Layer 2 of a small transformer language model trained on English Wikipedia (16 layers, counted from 0, width 128).
A neuron's activation on a vector x is GELU(weights . x), where the dot is the dot product.

Input weights of the MLP neurons that the questions are about. A number n stands for (n - 128) times 0.0058.
n84: 66, 129, 140, 163, 184, 199, 110, 106, 138, 138, 153, 189, 157, 97, 147, 149, 184, 144, 131, 99, 113, 79, 122, 95, 144, 112, 81, 129, 116, 191, 145, 120, 150, 153, 99, 134, 157, 108, 156, 147, 161, 157, 148, 123, 85, 180, 160, 149, 176, 70, 95, 134, 134, 90, 151, 114, 101, 139, 172, 86, 60, 151, 144, 149, 174, 122, 159, 112, 50, 130, 142, 94, 58, 111, 119, 151, 153, 107, 113, 137, 125, 91, 121, 99, 111, 150, 124, 165, 60, 60, 149, 123, 122, 118, 123, 147, 151, 165, 146, 134, 84, 114, 90, 149, 153, 74, 112, 133, 101, 167, 119, 66, 41, 174, 114, 172, 86, 75, 122, 106, 143, 132, 143, 165, 119, 103, 107, 160
n118: 110, 134, 95, 204, 104, 134, 106, 103, 203, 89, 100, 96, 137, 146, 200, 128, 159, 179, 95, 206, 126, 174, 112, 75, 93, 97, 107, 194, 124, 153, 153, 85, 110, 163, 183, 111, 94, 197, 156, 108, 180, 151, 98, 95, 155, 102, 166, 122, 99, 158, 100, 99, 158, 143, 172, 188, 117, 163, 146, 99, 154, 156, 158, 88, 125, 116, 149, 140, 103, 97, 172, 96, 102, 73, 162, 166, 87, 119, 159, 137, 148, 111, 66, 99, 165, 90, 191, 130, 101, 161, 167, 127, 59, 144, 95, 142, 140, 116, 103, 126, 100, 157, 126, 70, 51, 149, 134, 129, 93, 99, 191, 119, 157, 192, 94, 152, 117, 146, 105, 136, 114, 153, 112, 58, 180, 106, 111, 68
n177: 150, 117, 134, 107, 110, 109, 117, 143, 93, 126, 163, 34, 172, 138, 105, 175, 165, 84, 124, 127, 109, 138, 157, 106, 101, 123, 106, 86, 139, 161, 90, 110, 135, 159, 105, 114, 141, 97, 120, 171, 191, 165, 145, 106, 195, 132, 95, 147, 126, 84, 135, 192, 121, 79, 93, 120, 153, 115, 100, 120, 202, 112, 87, 133, 151, 129, 136, 121, 156, 137, 80, 115, 161, 101, 146, 166, 132, 122, 99, 124, 171, 113, 89, 118, 117, 129, 104, 134, 94, 123, 145, 126, 148, 166, 174, 135, 137, 96, 147, 167, 149, 114, 78, 108, 130, 124, 98, 148, 104, 167, 115, 158, 195, 144, 95, 156, 184, 114, 149, 42, 104, 67, 140, 70, 127, 147, 142, 88
n198: 136, 160, 153, 137, 98, 139, 112, 89, 146, 127, 154, 133, 77, 151, 148, 113, 111, 129, 124, 111, 118, 167, 171, 154, 144, 147, 108, 152, 140, 139, 145, 127, 93, 127, 184, 140, 96, 144, 108, 119, 170, 71, 137, 134, 129, 97, 127, 84, 107, 136, 120, 153, 161, 111, 91, 102, 121, 107, 150, 130, 135, 121, 93, 156, 121, 50, 134, 116, 93, 89, 111, 151, 88, 117, 128, 140, 156, 137, 89, 130, 98, 119, 131, 124, 116, 175, 145, 122, 131, 158, 71, 66, 115, 176, 137, 97, 104, 141, 133, 101, 154, 197, 135, 162, 132, 127, 171, 184, 88, 182, 137, 109, 111, 59, 119, 149, 146, 162, 125, 133, 104, 121, 132, 127, 170, 138, 134, 138
n226: 131, 136, 126, 171, 139, 134, 126, 146, 93, 159, 125, 95, 113, 124, 116, 149, 86, 111, 186, 139, 109, 99, 105, 127, 125, 72, 128, 139, 110, 123, 123, 134, 135, 113, 103, 140, 149, 111, 143, 92, 173, 140, 138, 165, 107, 103, 138, 162, 130, 109, 148, 31, 87, 113, 97, 60, 92, 101, 93, 91, 94, 89, 94, 148, 218, 71, 137, 125, 160, 91, 133, 160, 88, 197, 84, 135, 182, 130, 125, 159, 139, 67, 140, 160, 99, 100, 213, 126, 123, 128, 128, 83, 197, 145, 155, 116, 142, 170, 127, 159, 152, 122, 165, 100, 139, 183, 142, 145, 104, 94, 144, 170, 131, 128, 99, 77, 114, 135, 160, 106, 118, 134, 113, 154, 90, 115, 122, 193
n233: 121, 165, 149, 109, 144, 151, 108, 75, 107, 120, 115, 126, 157, 148, 168, 139, 98, 120, 139, 110, 144, 156, 94, 115, 130, 141, 133, 139, 108, 205, 78, 114, 106, 151, 83, 151, 152, 163, 133, 118, 102, 145, 160, 94, 172, 102, 127, 160, 118, 153, 124, 131, 94, 116, 147, 115, 116, 121, 173, 107, 129, 111, 159, 139, 63, 114, 181, 107, 66, 125, 132, 105, 113, 76, 166, 106, 186, 108, 122, 77, 176, 104, 118, 94, 90, 143, 48, 152, 159, 75, 130, 143, 152, 122, 121, 142, 128, 91, 111, 92, 79, 134, 119, 172, 114, 126, 90, 154, 91, 108, 162, 167, 149, 166, 118, 142, 171, 147, 118, 73, 130, 120, 80, 145, 166, 139, 178, 212
n239: 171, 130, 29, 150, 176, 71, 118, 179, 136, 101, 135, 98, 133, 136, 140, 102, 151, 114, 185, 162, 144, 56, 135, 111, 195, 125, 79, 7, 151, 131, 126, 157, 112, 108, 142, 154, 159, 150, 107, 127, 157, 95, 81, 174, 141, 165, 171, 137, 164, 116, 131, 160, 154, 77, 87, 131, 133, 215, 158, 160, 146, 130, 106, 145, 111, 119, 130, 89, 117, 142, 127, 69, 155, 88, 159, 114, 113, 107, 162, 130, 82, 136, 172, 115, 146, 112, 94, 114, 157, 123, 95, 114, 167, 167, 134, 95, 152, 138, 126, 87, 112, 122, 152, 100, 157, 136, 71, 191, 132, 66, 136, 101, 122, 131, 117, 66, 110, 171, 153, 94, 137, 121, 149, 92, 110, 161, 126, 139
n330: 133, 146, 133, 183, 106, 124, 155, 110, 100, 67, 184, 122, 121, 130, 153, 107, 139, 157, 159, 127, 131, 135, 91, 116, 150, 171, 96, 104, 154, 68, 162, 147, 172, 127, 178, 157, 88, 187, 148, 123, 115, 78, 135, 113, 97, 121, 62, 108, 122, 118, 108, 169, 121, 142, 72, 122, 53, 104, 81, 114, 156, 127, 141, 124, 131, 146, 114, 140, 145, 140, 137, 127, 142, 137, 132, 96, 142, 135, 146, 145, 138, 122, 152, 131, 91, 153, 144, 132, 139, 148, 148, 125, 153, 130, 156, 154, 123, 78, 157, 172, 113, 72, 146, 67, 100, 144, 127, 133, 129, 96, 151, 111, 135, 119, 95, 62, 152, 142, 131, 121, 171, 88, 49, 150, 113, 130, 173, 144
n341: 115, 112, 113, 133, 105, 201, 128, 121, 101, 117, 149, 97, 195, 110, 134, 78, 127, 124, 96, 60, 104, 89, 122, 110, 137, 101, 139, 173, 164, 136, 136, 113, 124, 143, 180, 80, 148, 128, 105, 149, 136, 111, 167, 110, 156, 186, 160, 179, 107, 90, 141, 79, 97, 154, 152, 97, 84, 146, 169, 130, 137, 134, 200, 162, 171, 33, 167, 152, 137, 153, 149, 104, 173, 150, 82, 142, 184, 136, 103, 83, 79, 131, 148, 146, 115, 129, 139, 118, 67, 134, 110, 113, 99, 153, 110, 88, 131, 144, 127, 149, 130, 134, 113, 146, 116, 120, 111, 152, 179, 140, 125, 123, 128, 134, 143, 123, 73, 143, 123, 155, 107, 134, 88, 97, 105, 222, 172, 152
n401: 164, 127, 111, 168, 92, 145, 132, 132, 82, 96, 123, 59, 169, 124, 134, 199, 142, 149, 133, 151, 160, 96, 100, 139, 149, 120, 140, 191, 119, 107, 151, 156, 116, 90, 156, 151, 196, 138, 182, 110, 129, 102, 105, 117, 142, 176, 136, 128, 146, 113, 150, 95, 90, 189, 147, 155, 190, 123, 132, 110, 93, 158, 93, 206, 143, 122, 121, 133, 129, 127, 128, 130, 145, 59, 131, 77, 148, 122, 132, 137, 115, 58, 116, 108, 140, 105, 145, 85, 133, 130, 135, 171, 94, 235, 156, 80, 113, 177, 93, 153, 119, 111, 168, 111, 117, 137, 75, 126, 94, 125, 110, 59, 110, 141, 163, 81, 173, 137, 117, 140, 104, 116, 89, 129, 102, 119, 84, 143
n409: 169, 115, 119, 73, 112, 148, 146, 125, 86, 127, 137, 176, 148, 161, 114, 147, 148, 141, 148, 126, 142, 94, 136, 127, 141, 135, 137, 138, 81, 106, 90, 111, 131, 136, 129, 105, 149, 62, 80, 128, 107, 118, 102, 83, 155, 147, 129, 161, 93, 151, 163, 102, 112, 168, 171, 173, 59, 160, 131, 163, 51, 118, 81, 136, 133, 146, 163, 136, 51, 93, 70, 137, 97, 114, 104, 109, 164, 121, 152, 151, 157, 142, 153, 136, 98, 151, 86, 138, 119, 105, 183, 109, 146, 145, 156, 93, 133, 134, 148, 152, 137, 77, 90, 158, 80, 154, 145, 185, 115, 91, 149, 171, 144, 89, 129, 107, 188, 86, 172, 128, 150, 147, 151, 190, 145, 139, 114, 137
n457: 149, 129, 182, 122, 186, 117, 102, 162, 98, 143, 88, 151, 170, 122, 87, 168, 147, 110, 123, 134, 140, 75, 129, 176, 178, 101, 138, 175, 153, 200, 137, 184, 98, 88, 123, 150, 104, 97, 120, 147, 51, 129, 152, 85, 127, 90, 82, 118, 157, 126, 144, 141, 156, 78, 82, 130, 138, 138, 130, 173, 142, 132, 92, 162, 111, 116, 120, 92, 91, 162, 92, 83, 163, 123, 175, 193, 130, 122, 180, 78, 106, 152, 84, 143, 92, 135, 106, 116, 92, 114, 124, 76, 152, 129, 156, 164, 122, 119, 145, 131, 155, 154, 69, 76, 183, 75, 178, 135, 144, 112, 172, 132, 135, 68, 80, 155, 166, 166, 99, 140, 124, 134, 115, 124, 171, 156, 124, 83
n463: 129, 112, 85, 113, 151, 142, 76, 142, 110, 123, 107, 136, 142, 125, 107, 151, 142, 165, 36, 107, 99, 108, 127, 113, 116, 136, 138, 58, 148, 135, 149, 186, 129, 143, 191, 99, 176, 102, 97, 147, 157, 125, 142, 129, 98, 61, 171, 91, 183, 56, 73, 113, 153, 177, 136, 205, 167, 173, 127, 129, 148, 100, 88, 107, 169, 131, 150, 155, 120, 93, 156, 173, 169, 100, 174, 126, 138, 110, 147, 122, 106, 139, 167, 117, 127, 103, 116, 132, 134, 150, 121, 127, 119, 169, 139, 190, 87, 91, 85, 141, 148, 84, 161, 121, 126, 88, 81, 162, 127, 124, 76, 117, 125, 73, 80, 74, 116, 139, 202, 174, 122, 178, 178, 138, 110, 83, 131, 102
n467: 159, 111, 119, 188, 153, 114, 148, 129, 65, 76, 113, 162, 144, 145, 149, 166, 106, 146, 109, 85, 192, 81, 225, 108, 128, 118, 136, 72, 106, 104, 116, 133, 99, 126, 144, 126, 163, 89, 102, 120, 172, 99, 135, 162, 141, 190, 106, 133, 118, 134, 92, 114, 136, 132, 127, 141, 75, 158, 155, 143, 166, 163, 126, 141, 99, 149, 67, 112, 137, 70, 167, 83, 120, 187, 154, 152, 167, 89, 152, 96, 78, 99, 136, 126, 60, 114, 125, 75, 132, 128, 174, 161, 73, 120, 154, 158, 85, 111, 198, 100, 120, 140, 115, 129, 131, 99, 173, 189, 149, 119, 109, 162, 133, 166, 96, 62, 78, 151, 153, 170, 72, 160, 113, 126, 134, 106, 104, 141

Each question shows a token from some text and the vector x that enters the MLP there. A number n stands for (n - 128) times 0.024.

" church": 57, 149, 117, 144, 101, 80, 89, 120, 135, 142, 127, 142, 72, 130, 174, 135, 62, 133, 139, 94, 107, 117, 128, 176, 152, 167, 120, 146, 165, 167, 145, 135, 105, 166, 142, 149, 135, 101, 114, 128, 109, 159, 123, 82, 120, 119, 125, 167, 132, 144, 129, 141, 139, 153, 129, 145, 124, 133, 91, 126, 136, 147, 121, 175, 135, 194, 106, 169, 107, 124, 102, 83, 106, 102, 116, 105, 124, 128, 147, 104, 169, 111, 133, 118, 142, 75, 169, 131, 92, 135, 81, 138, 163, 104, 148, 123, 94, 108, 151, 132, 103, 123, 163, 140, 121, 173, 140, 140, 152, 112, 101, 130, 59, 147, 154, 122, 138, 115, 109, 125, 157, 193, 79, 155, 92, 140, 142, 126
The most active neuron and its activation: n330, at about 1

"/": 77, 105, 121, 129, 130, 97, 137, 124, 152, 192, 117, 170, 128, 89, 136, 161, 145, 108, 131, 108, 93, 146, 132, 169, 96, 137, 82, 101, 113, 113, 116, 93, 103, 136, 150, 110, 134, 111, 134, 91, 132, 53, 122, 85, 122, 105, 118, 122, 143, 161, 161, 112, 131, 145, 149, 125, 154, 98, 104, 110, 146, 177, 182, 162, 108, 204, 142, 158, 141, 127, 153, 107, 116, 141, 108, 96, 144, 103, 113, 157, 151, 157, 119, 117, 112, 102, 107, 97, 138, 155, 127, 100, 146, 104, 149, 93, 150, 155, 94, 126, 112, 134, 113, 99, 109, 147, 179, 146, 156, 167, 123, 145, 142, 145, 132, 148, 184, 149, 152, 110, 126, 162, 82, 146, 131, 116, 174, 85
Which neuron lights up most? n409

" L": 48, 129, 155, 127, 113, 96, 140, 147, 118, 168, 134, 116, 132, 118, 125, 131, 96, 132, 91, 130, 100, 157, 151, 147, 108, 146, 112, 105, 145, 132, 146, 87, 87, 182, 123, 124, 123, 109, 145, 117, 103, 125, 122, 77, 155, 95, 117, 185, 116, 137, 191, 180, 126, 145, 168, 91, 174, 149, 135, 129, 128, 127, 147, 175, 137, 153, 127, 155, 116, 133, 134, 89, 168, 114, 111, 75, 117, 106, 133, 118, 136, 159, 103, 101, 147, 129, 108, 85, 141, 150, 132, 134, 149, 92, 138, 107, 148, 138, 106, 113, 134, 116, 159, 132, 126, 152, 145, 156, 144, 164, 129, 127, 68, 130, 116, 111, 147, 172, 128, 151, 124, 130, 89, 158, 104, 75, 127, 130
Which neuron lights up most? n233

" as": 103, 147, 134, 130, 109, 72, 107, 127, 129, 199, 129, 156, 89, 159, 113, 109, 138, 81, 147, 103, 68, 135, 136, 169, 115, 120, 92, 119, 150, 149, 144, 153, 87, 124, 128, 119, 140, 114, 113, 99, 128, 124, 173, 113, 143, 105, 153, 142, 120, 126, 135, 151, 117, 139, 139, 123, 123, 118, 87, 75, 129, 145, 158, 155, 131, 129, 118, 180, 110, 94, 154, 88, 100, 129, 119, 82, 90, 116, 144, 150, 112, 118, 145, 124, 175, 100, 94, 101, 157, 143, 141, 97, 109, 122, 143, 106, 106, 173, 113, 140, 115, 144, 160, 131, 165, 135, 140, 132, 172, 155, 95, 165, 95, 128, 141, 105, 165, 135, 132, 130, 164, 197, 111, 137, 94, 133, 174, 147
Which three neurons fire most, strongest first? n226, n198, n463

" jazz": 51, 148, 124, 140, 115, 103, 113, 125, 114, 164, 147, 120, 100, 159, 159, 117, 136, 149, 131, 136, 115, 127, 127, 179, 110, 170, 105, 126, 139, 115, 136, 139, 104, 172, 125, 107, 155, 126, 107, 133, 134, 117, 112, 141, 131, 93, 110, 147, 101, 113, 151, 154, 144, 102, 143, 154, 146, 102, 107, 94, 101, 160, 146, 160, 104, 216, 84, 167, 134, 128, 91, 84, 164, 115, 88, 141, 130, 156, 164, 132, 136, 116, 89, 137, 162, 70, 140, 127, 120, 95, 92, 110, 138, 105, 137, 134, 119, 161, 100, 130, 113, 129, 132, 138, 94, 160, 160, 158, 115, 125, 63, 147, 108, 164, 154, 120, 88, 133, 139, 115, 130, 183, 109, 135, 94, 140, 197, 93
Which neuron lights up most? n118

"ice": 98, 182, 125, 134, 84, 101, 97, 121, 140, 190, 120, 116, 105, 162, 153, 190, 106, 142, 140, 135, 116, 124, 125, 144, 138, 136, 101, 125, 112, 113, 153, 55, 107, 161, 142, 131, 162, 89, 150, 115, 120, 128, 153, 116, 97, 80, 175, 174, 121, 150, 122, 156, 108, 58, 129, 127, 155, 106, 129, 145, 118, 153, 148, 168, 101, 231, 73, 143, 168, 128, 65, 128, 153, 83, 116, 121, 117, 145, 95, 124, 154, 133, 99, 144, 165, 120, 123, 132, 112, 158, 95, 114, 127, 85, 188, 126, 115, 152, 116, 124, 113, 130, 106, 131, 121, 133, 148, 114, 167, 166, 97, 146, 78, 141, 134, 88, 123, 120, 126, 130, 127, 163, 107, 115, 110, 131, 161, 133
Which neuron lights up most? n177

" the": 92, 131, 117, 127, 115, 88, 99, 149, 119, 180, 115, 149, 128, 138, 129, 110, 137, 125, 136, 102, 96, 134, 133, 161, 137, 113, 104, 127, 121, 164, 136, 116, 68, 169, 141, 118, 144, 129, 132, 97, 128, 107, 147, 110, 152, 104, 136, 156, 128, 110, 126, 166, 105, 148, 120, 110, 161, 71, 121, 99, 114, 155, 164, 132, 140, 186, 122, 179, 127, 111, 113, 88, 112, 141, 90, 106, 104, 114, 156, 140, 154, 146, 142, 109, 156, 146, 98, 93, 120, 149, 98, 132, 117, 90, 173, 113, 169, 155, 77, 141, 146, 120, 138, 108, 125, 129, 183, 181, 125, 148, 106, 130, 89, 129, 163, 150, 155, 98, 132, 121, 159, 124, 112, 134, 123, 137, 161, 106
Which neuron lights up most? n84

" Christ": 81, 143, 148, 116, 108, 99, 115, 129, 96, 161, 121, 111, 106, 144, 144, 141, 93, 96, 126, 124, 93, 145, 115, 201, 134, 131, 123, 136, 182, 82, 123, 80, 105, 149, 135, 138, 130, 95, 148, 103, 123, 156, 126, 102, 103, 99, 127, 124, 137, 100, 158, 150, 127, 91, 150, 155, 167, 136, 129, 138, 137, 161, 165, 180, 149, 188, 135, 161, 119, 157, 134, 77, 142, 126, 83, 97, 100, 137, 159, 118, 131, 137, 119, 124, 183, 85, 151, 110, 94, 114, 114, 94, 150, 108, 186, 146, 151, 161, 133, 116, 102, 115, 147, 132, 116, 119, 146, 155, 126, 174, 74, 140, 105, 164, 120, 144, 140, 140, 163, 128, 139, 130, 93, 117, 84, 107, 127, 107
Which neuron lights up most? n177

"B": 77, 106, 150, 122, 134, 78, 126, 132, 135, 209, 157, 121, 131, 135, 172, 83, 108, 157, 76, 110, 59, 127, 126, 151, 126, 160, 115, 139, 132, 106, 133, 79, 95, 169, 122, 152, 127, 143, 128, 115, 101, 92, 134, 72, 157, 93, 109, 164, 133, 168, 195, 141, 169, 125, 151, 110, 126, 151, 118, 131, 123, 165, 115, 174, 128, 158, 118, 160, 145, 114, 120, 84, 125, 139, 121, 124, 85, 108, 99, 126, 106, 150, 151, 108, 143, 123, 105, 91, 139, 164, 116, 101, 133, 110, 104, 139, 166, 117, 119, 131, 140, 133, 162, 131, 127, 132, 152, 164, 139, 191, 113, 139, 80, 126, 121, 139, 133, 131, 163, 139, 105, 184, 93, 102, 109, 100, 171, 109
Which three neurons fire most, strongest first? n198, n341, n118

" groups": 62, 152, 99, 149, 127, 120, 69, 111, 128, 177, 93, 126, 89, 128, 153, 119, 105, 121, 154, 117, 112, 143, 147, 153, 160, 122, 89, 112, 145, 134, 119, 124, 95, 129, 152, 162, 153, 133, 134, 126, 104, 126, 141, 98, 127, 121, 136, 155, 121, 163, 113, 173, 133, 113, 139, 123, 104, 128, 133, 111, 129, 129, 132, 164, 132, 179, 77, 181, 110, 139, 120, 92, 151, 133, 85, 83, 121, 101, 118, 116, 157, 124, 135, 140, 134, 113, 145, 124, 131, 121, 75, 126, 121, 104, 144, 141, 124, 162, 101, 121, 141, 116, 157, 133, 137, 165, 199, 140, 133, 163, 115, 163, 111, 133, 144, 131, 170, 137, 139, 93, 143, 175, 96, 166, 33, 159, 118, 91
The two highest activations, in order: n226, n198

"2": 87, 102, 124, 134, 99, 111, 100, 149, 121, 192, 160, 151, 98, 126, 164, 161, 129, 135, 129, 131, 101, 80, 148, 120, 146, 141, 92, 103, 146, 187, 144, 102, 97, 175, 107, 154, 160, 148, 127, 125, 139, 116, 129, 100, 105, 103, 111, 155, 144, 173, 146, 167, 108, 157, 122, 115, 168, 109, 90, 168, 84, 83, 171, 169, 135, 194, 118, 139, 116, 117, 90, 74, 130, 162, 111, 81, 92, 110, 127, 124, 136, 150, 145, 130, 146, 131, 99, 102, 111, 172, 142, 123, 137, 112, 141, 135, 117, 117, 82, 134, 123, 103, 164, 125, 124, 146, 167, 118, 171, 133, 123, 142, 94, 136, 116, 126, 110, 158, 123, 140, 136, 165, 106, 113, 98, 126, 148, 102
Which neuron lights up most? n239

" that": 44, 121, 102, 97, 79, 102, 91, 136, 136, 213, 127, 130, 100, 114, 159, 122, 130, 117, 148, 115, 95, 111, 111, 156, 76, 81, 97, 123, 139, 138, 130, 133, 115, 129, 117, 165, 124, 100, 142, 99, 111, 139, 142, 129, 146, 148, 177, 123, 123, 131, 92, 177, 141, 168, 150, 137, 120, 97, 92, 104, 146, 177, 172, 152, 128, 150, 123, 136, 122, 112, 120, 66, 145, 135, 129, 141, 100, 135, 156, 153, 170, 122, 188, 88, 153, 150, 121, 112, 112, 165, 132, 99, 149, 103, 138, 98, 166, 160, 96, 134, 133, 125, 140, 108, 115, 100, 189, 131, 147, 117, 115, 163, 88, 144, 129, 107, 150, 128, 171, 122, 146, 147, 76, 148, 72, 135, 132, 123
The two highest activations, in order: n84, n226

" Can": 54, 122, 164, 142, 122, 104, 115, 126, 98, 154, 130, 90, 80, 132, 122, 130, 89, 146, 111, 144, 88, 134, 129, 139, 95, 165, 123, 148, 153, 120, 151, 101, 101, 166, 117, 123, 126, 102, 136, 106, 132, 154, 147, 111, 116, 109, 88, 182, 159, 96, 163, 170, 139, 158, 152, 88, 141, 105, 102, 132, 97, 154, 160, 172, 177, 159, 116, 155, 122, 134, 129, 122, 161, 156, 129, 80, 123, 149, 139, 117, 131, 111, 123, 107, 166, 140, 137, 91, 114, 164, 99, 109, 139, 96, 141, 100, 137, 111, 116, 94, 129, 112, 139, 119, 92, 148, 148, 168, 126, 167, 110, 153, 83, 157, 152, 86, 153, 137, 166, 77, 137, 183, 106, 153, 69, 153, 117, 124
Which neuron lights up most? n226

" for": 84, 138, 103, 111, 128, 57, 85, 121, 133, 193, 125, 143, 107, 153, 126, 114, 132, 140, 146, 102, 102, 138, 115, 163, 115, 163, 151, 144, 128, 130, 105, 125, 86, 127, 141, 112, 153, 99, 156, 100, 134, 111, 159, 96, 100, 110, 152, 119, 108, 154, 106, 153, 99, 141, 133, 108, 152, 114, 116, 121, 112, 168, 116, 133, 145, 161, 121, 200, 125, 168, 126, 83, 104, 159, 127, 110, 123, 103, 126, 132, 130, 147, 151, 114, 156, 96, 110, 60, 132, 139, 152, 109, 134, 106, 148, 160, 134, 170, 99, 119, 109, 149, 110, 116, 76, 134, 178, 156, 155, 124, 115, 142, 83, 129, 120, 144, 137, 141, 157, 116, 139, 147, 95, 159, 65, 149, 186, 151
The two highest activations, in order: n226, n409

"9": 63, 100, 109, 134, 91, 118, 89, 129, 147, 168, 124, 156, 94, 132, 158, 165, 151, 153, 101, 108, 125, 133, 126, 150, 121, 161, 135, 116, 123, 137, 174, 115, 115, 172, 118, 171, 146, 129, 115, 94, 136, 118, 188, 78, 106, 117, 131, 133, 110, 132, 172, 175, 132, 90, 127, 90, 163, 61, 125, 166, 105, 116, 179, 176, 130, 211, 90, 144, 126, 122, 122, 87, 107, 149, 132, 106, 71, 83, 110, 131, 116, 113, 124, 107, 126, 130, 109, 40, 130, 182, 105, 133, 131, 93, 122, 120, 113, 168, 100, 130, 153, 113, 127, 126, 133, 152, 150, 156, 166, 130, 100, 166, 124, 141, 124, 126, 147, 152, 116, 136, 113, 107, 106, 132, 128, 110, 157, 151
Which neuron lights up most? n198

" ": 68, 111, 132, 95, 100, 119, 116, 142, 127, 199, 116, 164, 104, 139, 161, 154, 120, 136, 149, 107, 103, 109, 120, 167, 115, 133, 121, 88, 147, 148, 132, 105, 75, 202, 119, 113, 178, 130, 136, 107, 125, 119, 125, 96, 132, 114, 143, 142, 153, 142, 154, 157, 162, 131, 134, 119, 127, 113, 119, 130, 100, 139, 167, 154, 136, 157, 124, 167, 145, 133, 121, 85, 103, 139, 129, 101, 130, 125, 145, 128, 123, 107, 134, 103, 146, 133, 115, 88, 138, 167, 134, 122, 116, 61, 149, 97, 130, 151, 91, 133, 108, 149, 150, 132, 107, 135, 167, 149, 164, 162, 117, 128, 117, 136, 116, 115, 154, 149, 101, 124, 125, 152, 91, 136, 96, 123, 170, 104
Which neuron lights up most? n233

" N": 62, 117, 130, 101, 91, 103, 139, 144, 100, 197, 111, 105, 110, 121, 150, 141, 113, 114, 113, 115, 106, 102, 155, 152, 139, 146, 128, 92, 146, 116, 142, 110, 87, 181, 125, 133, 133, 81, 166, 120, 108, 154, 128, 86, 147, 96, 114, 156, 137, 125, 230, 136, 126, 128, 156, 116, 165, 141, 129, 134, 133, 142, 173, 165, 142, 153, 90, 157, 114, 122, 156, 93, 149, 131, 127, 95, 128, 109, 133, 117, 123, 150, 92, 113, 157, 132, 112, 99, 117, 178, 131, 113, 141, 99, 134, 112, 150, 165, 116, 121, 125, 126, 173, 140, 117, 129, 167, 179, 100, 175, 112, 129, 81, 136, 143, 127, 114, 149, 145, 109, 145, 138, 108, 122, 85, 100, 138, 113
Which three neurons fire most, strongest first? n401, n341, n177

" Freedom": 71, 134, 152, 108, 119, 100, 111, 104, 117, 142, 102, 141, 106, 117, 175, 114, 142, 139, 138, 143, 129, 159, 164, 173, 127, 160, 88, 126, 142, 118, 131, 79, 102, 154, 146, 147, 135, 86, 144, 128, 99, 136, 173, 102, 98, 119, 159, 154, 141, 117, 160, 150, 125, 85, 140, 124, 123, 96, 99, 136, 122, 138, 131, 202, 125, 158, 99, 145, 168, 120, 98, 74, 179, 110, 89, 91, 125, 147, 154, 116, 124, 118, 108, 145, 209, 117, 138, 127, 117, 139, 85, 111, 133, 102, 150, 110, 163, 139, 111, 128, 115, 115, 125, 121, 129, 140, 145, 139, 109, 111, 66, 128, 116, 150, 133, 103, 197, 138, 145, 169, 115, 150, 115, 124, 70, 125, 161, 128
Which neuron lights up most? n401

"cus": 72, 148, 153, 118, 119, 77, 89, 143, 135, 129, 150, 97, 120, 154, 127, 105, 102, 74, 156, 121, 135, 152, 133, 155, 91, 138, 78, 161, 149, 124, 140, 83, 132, 106, 114, 146, 124, 87, 90, 104, 151, 146, 147, 89, 85, 156, 137, 150, 148, 204, 140, 162, 151, 138, 102, 149, 138, 91, 127, 106, 123, 123, 187, 202, 107, 186, 68, 160, 181, 130, 102, 146, 133, 123, 89, 108, 99, 135, 116, 140, 137, 165, 133, 103, 179, 134, 155, 90, 131, 161, 81, 131, 103, 94, 162, 137, 115, 112, 125, 176, 106, 95, 128, 95, 102, 128, 123, 100, 190, 156, 125, 162, 116, 114, 142, 134, 157, 123, 130, 111, 133, 130, 102, 110, 102, 154, 147, 132
Which neuron lights up most? n330

" part": 85, 130, 132, 119, 123, 57, 110, 120, 166, 150, 94, 118, 92, 170, 168, 101, 119, 138, 126, 90, 98, 120, 130, 167, 119, 150, 103, 127, 159, 144, 117, 105, 117, 157, 110, 129, 190, 134, 143, 170, 109, 130, 107, 76, 115, 112, 165, 117, 90, 148, 86, 141, 147, 135, 104, 138, 157, 115, 94, 124, 93, 159, 199, 138, 140, 128, 141, 176, 130, 146, 84, 101, 177, 130, 92, 98, 82, 98, 154, 112, 129, 123, 97, 131, 152, 138, 150, 118, 138, 155, 145, 105, 94, 116, 143, 139, 117, 144, 127, 168, 139, 127, 104, 141, 136, 130, 163, 112, 141, 133, 63, 149, 71, 119, 130, 97, 185, 153, 125, 158, 150, 178, 110, 143, 132, 104, 187, 100
Which neuron lights up most? n463

" station": 53, 107, 132, 148, 121, 77, 50, 122, 142, 131, 116, 151, 120, 124, 163, 110, 119, 160, 109, 99, 138, 141, 145, 157, 120, 176, 124, 122, 117, 136, 138, 103, 101, 191, 157, 139, 142, 116, 96, 137, 89, 129, 137, 59, 73, 118, 116, 141, 86, 155, 147, 152, 135, 146, 148, 97, 157, 103, 87, 93, 119, 147, 129, 135, 128, 188, 113, 134, 153, 102, 123, 110, 140, 132, 128, 79, 157, 97, 146, 124, 171, 141, 135, 135, 104, 152, 172, 157, 104, 174, 118, 128, 167, 108, 142, 132, 138, 150, 113, 111, 147, 117, 125, 126, 137, 148, 154, 104, 138, 119, 105, 134, 79, 137, 152, 114, 167, 85, 114, 85, 129, 208, 97, 165, 116, 163, 150, 129
The two highest activations, in order: n330, n409

"rent": 81, 152, 124, 135, 125, 90, 101, 100, 108, 155, 124, 127, 91, 196, 166, 127, 96, 100, 165, 116, 104, 108, 135, 155, 133, 143, 152, 132, 121, 104, 124, 83, 110, 183, 129, 135, 138, 86, 117, 117, 117, 131, 134, 85, 65, 132, 118, 144, 84, 158, 186, 148, 121, 91, 131, 151, 134, 82, 157, 103, 105, 169, 151, 183, 116, 223, 104, 165, 170, 87, 93, 147, 160, 155, 129, 117, 112, 121, 132, 127, 124, 150, 105, 155, 134, 84, 145, 116, 88, 165, 127, 100, 150, 113, 153, 152, 109, 108, 147, 121, 116, 161, 109, 114, 109, 106, 152, 134, 142, 148, 141, 129, 97, 161, 110, 120, 125, 154, 136, 123, 184, 167, 113, 152, 80, 115, 145, 117
Which neuron lights up most? n467

" strong": 78, 144, 167, 124, 115, 74, 69, 123, 139, 158, 135, 143, 105, 167, 147, 129, 125, 161, 129, 88, 140, 111, 137, 139, 99, 176, 139, 130, 144, 160, 118, 159, 103, 129, 136, 127, 175, 51, 117, 86, 95, 139, 143, 127, 142, 134, 167, 127, 94, 103, 161, 144, 149, 155, 138, 152, 172, 94, 100, 123, 120, 120, 146, 145, 122, 132, 103, 185, 127, 107, 106, 84, 129, 124, 102, 128, 115, 157, 136, 104, 129, 139, 109, 141, 150, 131, 129, 118, 100, 152, 103, 95, 124, 92, 158, 86, 153, 144, 106, 140, 190, 125, 148, 123, 81, 124, 181, 116, 127, 109, 92, 114, 110, 159, 150, 100, 186, 127, 105, 158, 124, 168, 128, 114, 117, 134, 158, 87
Which neuron lights up most? n457